Layer 4 of a small transformer language model trained on English Wikipedia (14 layers, counted from 0, width 64). Numbers have three digits each and are written without spaces.
A neuron's activation on a vector x is GELU(weights . x), where the dot is the dot product.

Input weights of the MLP neurons that the questions are about. A number n stands for (n - 500) times 0.0017.
n2: 563554377336484539366628476456692474630690450490488611612773367397559662398529486476323579594538459529563466287567554388392330401765651321460492399711352497453440512530309523697388480332440586
n7: 804574576493641617520214518428430364464470376429514578613570595567432511468511521523738578506338363627508574534482574337459420403548584487604532604510549444458528490548462545352372537264389603
n11: 606596414561413596366320493541522455499565516464503453537355303421534419424618556685828538619270405343467559493345433462447502560554508453536609511578442648666460685648450614396495435510406416
n12: 594013520479365738495571303437567511570339760669355521453425442486669439577831220529393479280627260373520553542565600622511235466349547422570520585733544466341418501489520817609518279696392675
n16: 687433346500496512525529432513526464419554590619702464543556481345379223349481616475399238331458695641502359378710574348399634636534641155462603584676717685293554466464568547551636513447486301
n20: 764448693731529662662502648451270497535353444531310630499609465670691421323531379722491759406414236583367698513527428555421518276428568558446513328409531593408544509404529572350590463513297440
n37: 517490523257391438579598349399549625654440454480656508471626542207584641359555357461552491745565445395545397477487258476100576390894357397671784502628522197597630590351447645574276502545602603
n43: 572536661411487715577496441572766318436597416462294505850346492392670430534615513605446682501178211640572606348297474286537424406493640535635531510422127281389510745744546544698341527542400529
n48: 541496687441251512390564279464358697787441672370484540531343738620614436383336169514604598494649309490501641764611228780647340320508387710385509424487349413500550534563587550499462538533489537
n51: 707666297379469536539711328221288509515416543365289625676583420473693552341420461650455600484441389561416639568453461703581570385370498620424461398396415514668652558552531465284427898488505479
n53: 599564325395518654720470419444491371416275430713551359397612518518569411712512420379581515237406627375526444414719621636574604372458240582597442629428738558384451259481574381515750523536632503
n67: 412488633367380612411463517554744582598502622320596601252481481496437250515293595412630402373449548560653603598583430613319550712519453485498378340727419542553405576679549485348584443533517503
n68: 318504529365617449521528392432352266582681389658587397590605633647597628468719379538394719370262385274538687460460501461532374455322635715327513319532516513434552632524649482739499361601346480
n80: 535542389458543455683544528516578436471654554689419451257384457429683304468652601085714333116554606624692413554547677523514494554322457370508756467566547688398598584613259673387504644392479261
n88: 479344408393132364662348777427510487550611558584500423180586586570698586240635270634593644521443637652373491459626217761248481499756575579602290582592345458387592378526320541383449513535611440
n90: 579476250404605366539420502484687512522438548347702504330502536204550670629422626189594368603508402613420442458646392456556252375701684557585508607495480773610477517578402570578426447552551619
n93: 424598669399562489520188562553558474239638414473481394508365544613292518312379538623512649596403511480427536519377404667391639526469484529494675698411415519470532655451389424461685607318684709
n96: 348747582560484525580498482395334478508756521364572488576552377531422447752377450535440574562514325469354720632570347484289716509517489299633596350343547436546471391485420514432682472673594529
n123: 544408534447283598414740430328795576588632748117574619499529503372616352446441576425634474312472351589360538606248496819541218670550498531500391313814542570550496526465415303624307276711583579
n138: 353647483275372762558420704519512445311614395216611414602683568475598639546578490699541514432314410440391531676449279452438715337454279730433467346424536334327688236555738555433567363566519668
n145: 654482334525259384519755516281669620805752713438518332726487525321635411409523482248213481531504359471486505427599563604593592381435652474285741424581472305639514589580427559647175406464454451
n146: 594216569177298437568417463500365422628341465674524391404554632501755534533552138717518874458603450608764468486776383684512492695412484519701512780541332405348542484272360658496430246421342673
n155: 560442641453583340492515559611475365541586492523505419350420437585639683503575392489612621482504490624482614499472453485591524444477478239578552544474445528428626412529448691492493589332328403
n158: 458495496316340608646569495454619583562613511480514526380409594541280385503406498346642434176463534593492584519555636728466386606541367597368294326508640523489556569405705379487556548490452487
n163: 401446583422406810482515577612372534700299462622387587441454418587661614540623213554643409380540503387762580753520330544416290491428332798480279483572387461477524537551505441611413398406493493
n165: 491526428569605516570619579454480569552421401650561418382533616593428504308472434398434634706770317263596376395516301432345539358598426545817736672685503272371375448389414690614375533397640432
n166: 590359329318457330623299515572549454607571402654499398635548666334684473472653303675664524613491342445579422514477256593383486602612526439560550438525426563477457545699509544537439372543552477
n170: 251450434553361566529717375552694456628652369435688519502424597636365343251561504349420417560858659393510168405525243594562553541615424711210285530676748567561507416457535381754552278466638446
n172: 499550729596681699595441564319359397280385532544319537528496283252378449566482637755392809631359422585385765556428451398595487462437458449566680463301501514487591498555510683354605734317421335
n173: 315545238431622421731601410366668402705743546453574345711542465164561538555334818501270427635512464581467346568533371505546683521413658529576652189330729484680589658506523448482349190476366233
n186: 502520644476403700265408646401655448565328523371406626298565617515418714332235492664684406500474386381517522447428441725375508627442363469546748402452659363459832504517414473448491485513551582
n189: 374708237418463564680678529496459386532685451462546663193585470608591594259424408405420522238650755785497457687504514565662670572328400360361490492621646781279698548587542316415434638326295319

Each question shows a token from some text and the vector x that enters the MLP there. A number n stands for (n - 500) times 0.0075.

" door": 493616242663525503437397570571384307470427630435459468406271735676665500823677509445146277517434464484473514354539506725421662564700402392481431438723328386551665623474593482394559507350571407
Which of these neurons fires most? n88

" Votes": 529547208652627561588318548380381423555384572439463489337306690687541540719605620452273501713460339446550548369450480676392612685565235319355503448830371430670771440516483470449582532486361450
Which of these neurons fires most? n186

" he": 461569309472685599447475566500380396551354555405417516464283697822676569736725633443244329593330472592528447334561644638451569557738363275352449492653449396582597627438518493483527274362360461
Which of these neurons fires most? n2

" in": 612546267504484466536379582459375419501398649360439476348356751726584562812623531447361262758321367454531659442442446600639519533612282337391460326877430422566713682390456525445546492432575441
Which of these neurons fires most? n186

" ex": 567560307506722556520413433542386460407344529331402459465212658660777512704686728455234305600308397517544572535427442537696627469759270475465485420755359368588606566343587504559575443375473450
Which of these neurons fires most? n43

"===": 607653238469606457484369577396430422396394663335423463379307706713470508656652543416278432841344284514634455528441478604632518624592382393385473424862479446538748572311520519378612425431560472
The most active neuron and its activation: n186, at about 0.85

" Other": 509582304696621507578402577405333381614449491396287485356226612738449471786769726564310247610419517520628428467547454657566550464587415329400430503775415347577665474463564488308510421408516544
The three highest activations, in order: n80, n170, n7

" ": 494615362493677471605313645501358509560390461355367485474246727682517430788686651553326330649404355424641363442504577593579665378657258383411379480795382593572676553418642579388418456411406406
Which of these neurons fires most? n138

" 3": 551568266502664509595398596352438465508346497480511540403331689645515473857661574424323351639509406516460484426522579606459598461625218394368419529756343439682774669345679470338400468334510437
The most active neuron and its activation: n37, at about 1

" |": 629526262497637411597324584406384378458357534410458547359305790693508526693707589446308417715400294426567570408556549610711667634625252385444457456802384385645643610423532492403505405369546356
The three highest activations, in order: n165, n166, n7

"5": 482622245508570550591406576391381472465297569391477563427212761655553514734706632454349285623534335551472576319612573584427587475594272425404509556809332506670730566347647398415474419394484398
Which of these neurons fires most? n90

"After": 578511417538633581470414497502278407517341542421415436492237651778554599847623612343331430660354529663489646487536464679596588550699333212381488384682455331533651459342490595421533329431576392
Which of these neurons fires most? n155

" tur": 463718322608615564492381546543245498399468581370482443549276627681601385847665554482024371546383430595654478379551600569471504475681409477384410413675375506581513703547606387491629480314409443
The three highest activations, in order: n43, n68, n145

" 1": 596573332496698522640391500439444484455332506550469566416311607643542510799719641412308354657457415435470462481553550638460600468680224348317457454711331429672763611330667447345437418355468488
Which of these neurons fires most? n37

"==": 543659240518734465487429480395435411390401565345457497388224590737432518679683618432214424819353367535618534474462513628565486623547368367460523513769448413480775505368550503360701405430492508
Which of these neurons fires most? n93

".": 508578285526635504543469655319301423535310537390440449376309706779472462731675727371380372673451434581518480340485560700660633657559280394533454456759352489604667516377539473513546343336361493
Which of these neurons fires most? n189

" celebrate": 430613311576514516428380602466432340574256482384383465536223719760679553817561581451326318642404521562536661577583533690582552525612302276337441447759385362533682617361520519445513349381609458
Which of these neurons fires most? n163

" that": 357603366561694554511380558431312357430291609344453442478323745720515443778712528384356404688451425648549645548526514701539618628647338183343511491607326394455629658399521425424474408465482584
Which of these neurons fires most? n96

" better": 463656322646514578501415616485459418517374492303326547375250728710676462875781613449259303669392458576498551516542449627520551406578358300463480520670356302580494619440551469370604393387561532
The most active neuron and its activation: n96, at about 0.95

" Majority": 458684268744663578441380701372374344563299499492465462536185671608496462585627602430297345632432535541495541433423532721411768527736338226480519429786438441645583400427475425445597457490444521
Which of these neurons fires most? n96

" Registered": 509666348640569500506209641282457327377360459502471415380164712614547409648572662484313393692553529551552622412420593743466622443592368352340610448865484332628653466417622514459492525395491567
The two highest activations, in order: n93, n186

" Syria": 575583127497607499637324673496263453514445596399350539360294749774526514723663607417296381661365387443583481473503559602486567612649322505406524399952390321564555571358513577467428434484444433
The three highest activations, in order: n165, n145, n88

",": 463513254575600569629383505431360424526410491331502538383256789689537494758712497389330344801360460578565643371508581686561565712594253385391478494659386401653621475499569468440508477301362444
Which of these neurons fires most? n189

"'s": 517585246614703573609315679373465467556413612336433485457258719711586542729688528510320193722359456547576549379544521654522537491563348342368377377761428403523598600313572581346635350381457484
The three highest activations, in order: n138, n173, n12

"ry": 512598149532589450547382602444256333486457552352309436468255669706541603723731661498275217600497446518588518302615552668448694577607371384508458492755368466557649541451623491483566437323498466
The most active neuron and its activation: n16, at about 0.88

" Jesse": 502654085476597616425428598383329507440440565463368492383335747761499498682731672508235328589514490608588575361543680670523477669711415379459440444672404359561537607412520400468432378233462504
The two highest activations, in order: n189, n2

" rec": 476571479702629466536480585533436439441253530414437384544232689627756450954572742478182488440331381549639448408473539571452495437653329438256416547711403398473623592420620540555562486332528461
Which of these neurons fires most? n43

" ±%": 489680275631621492356377664478348382617328468360453360304268714781693365581635619566313399674448405487457419409523549720487657575633422380478486433792314462664618402660613533428528468418384403
The two highest activations, in order: n11, n88

" called": 516582278486589538463251530493358316399337520271441444425308707798601476737654533414447456667516538561544717471567653627635526480634444353395398373704291316620668675381618667370426413380487448
The most active neuron and its activation: n7, at about 1.8

"\n": 461651315548654412523467538452391427550384493357392440410257685725540561756729585358374409773398307536488535472375601734572531563655275374534467463771447496559673623340569449396472425366497345
The two highest activations, in order: n155, n165

" mine": 618618213589420561607307596520377339428373599433399482382284743694612562706694634444146366704415436430527531372514518677417538595635333445393470455875420351571606663409457623432461536451500376
Which of these neurons fires most? n88

" large": 456602285668611518573224586546417406521389557285339540339284721646687475888657503502259307626452375595477531426511444703510633425540389409459448481858354319646591489469613449455574423404534466
The most active neuron and its activation: n138, at about 1.2

" money": 396633148621624611409386621446377385486280550353372472526250690764595407813605493441268460642493515666503504383616580680368675658582306357460512406701371377573493638603586426437526497358495465
Which of these neurons fires most? n67

" cru": 604654361567656667643590574423364526352455446391442390388105772637684598760613639568249359608439476596556551358423598508392587338698315344485328420701386446483467564593561518430565433373643406
Which of these neurons fires most? n43

" to": 433559354543574621525416476378354390473349523378463593456199735662557513782772651457351350676416483494450650496561571655720559468640290226422452351607399395507629683371459537459583414351588452
The two highest activations, in order: n172, n96

" Labour": 521640192649691549551459588457382440491269501580370611431203679697346503724658625504294322634496524540596441382640662730464526527614369404323525384737317327558619573498541463336479360427508371
Which of these neurons fires most? n80

" Cre": 589647289519607478386354522451273427403475583497388408437255672705618517785733712602179312475376546523527424485545578600543521344770526394362388471612427414538494724500571556458632403268595469
The two highest activations, in order: n16, n53

" has": 619493430614602549550442684479466324460408606305386445320288731653594614742726632443324352597311393462523594412457528631539661564684295320404267368723461358584648673367542653447511407403422458
The most active neuron and its activation: n155, at about 1.5

" Mexico": 466555132440660484628296659483313441536356507431445560411248625815494465770640672505205340665506458487601542425536676627414523613603398516434645392867401390535557544318582459423433480346418475
The most active neuron and its activation: n165, at about 1.5

"o": 546531085551655475645445654518264421469415437379480545474317690722601527773662624460208202617447321503551539410576666628518534553678305445421444405711404432545601658412620511458581392294499420
Which of these neurons fires most? n173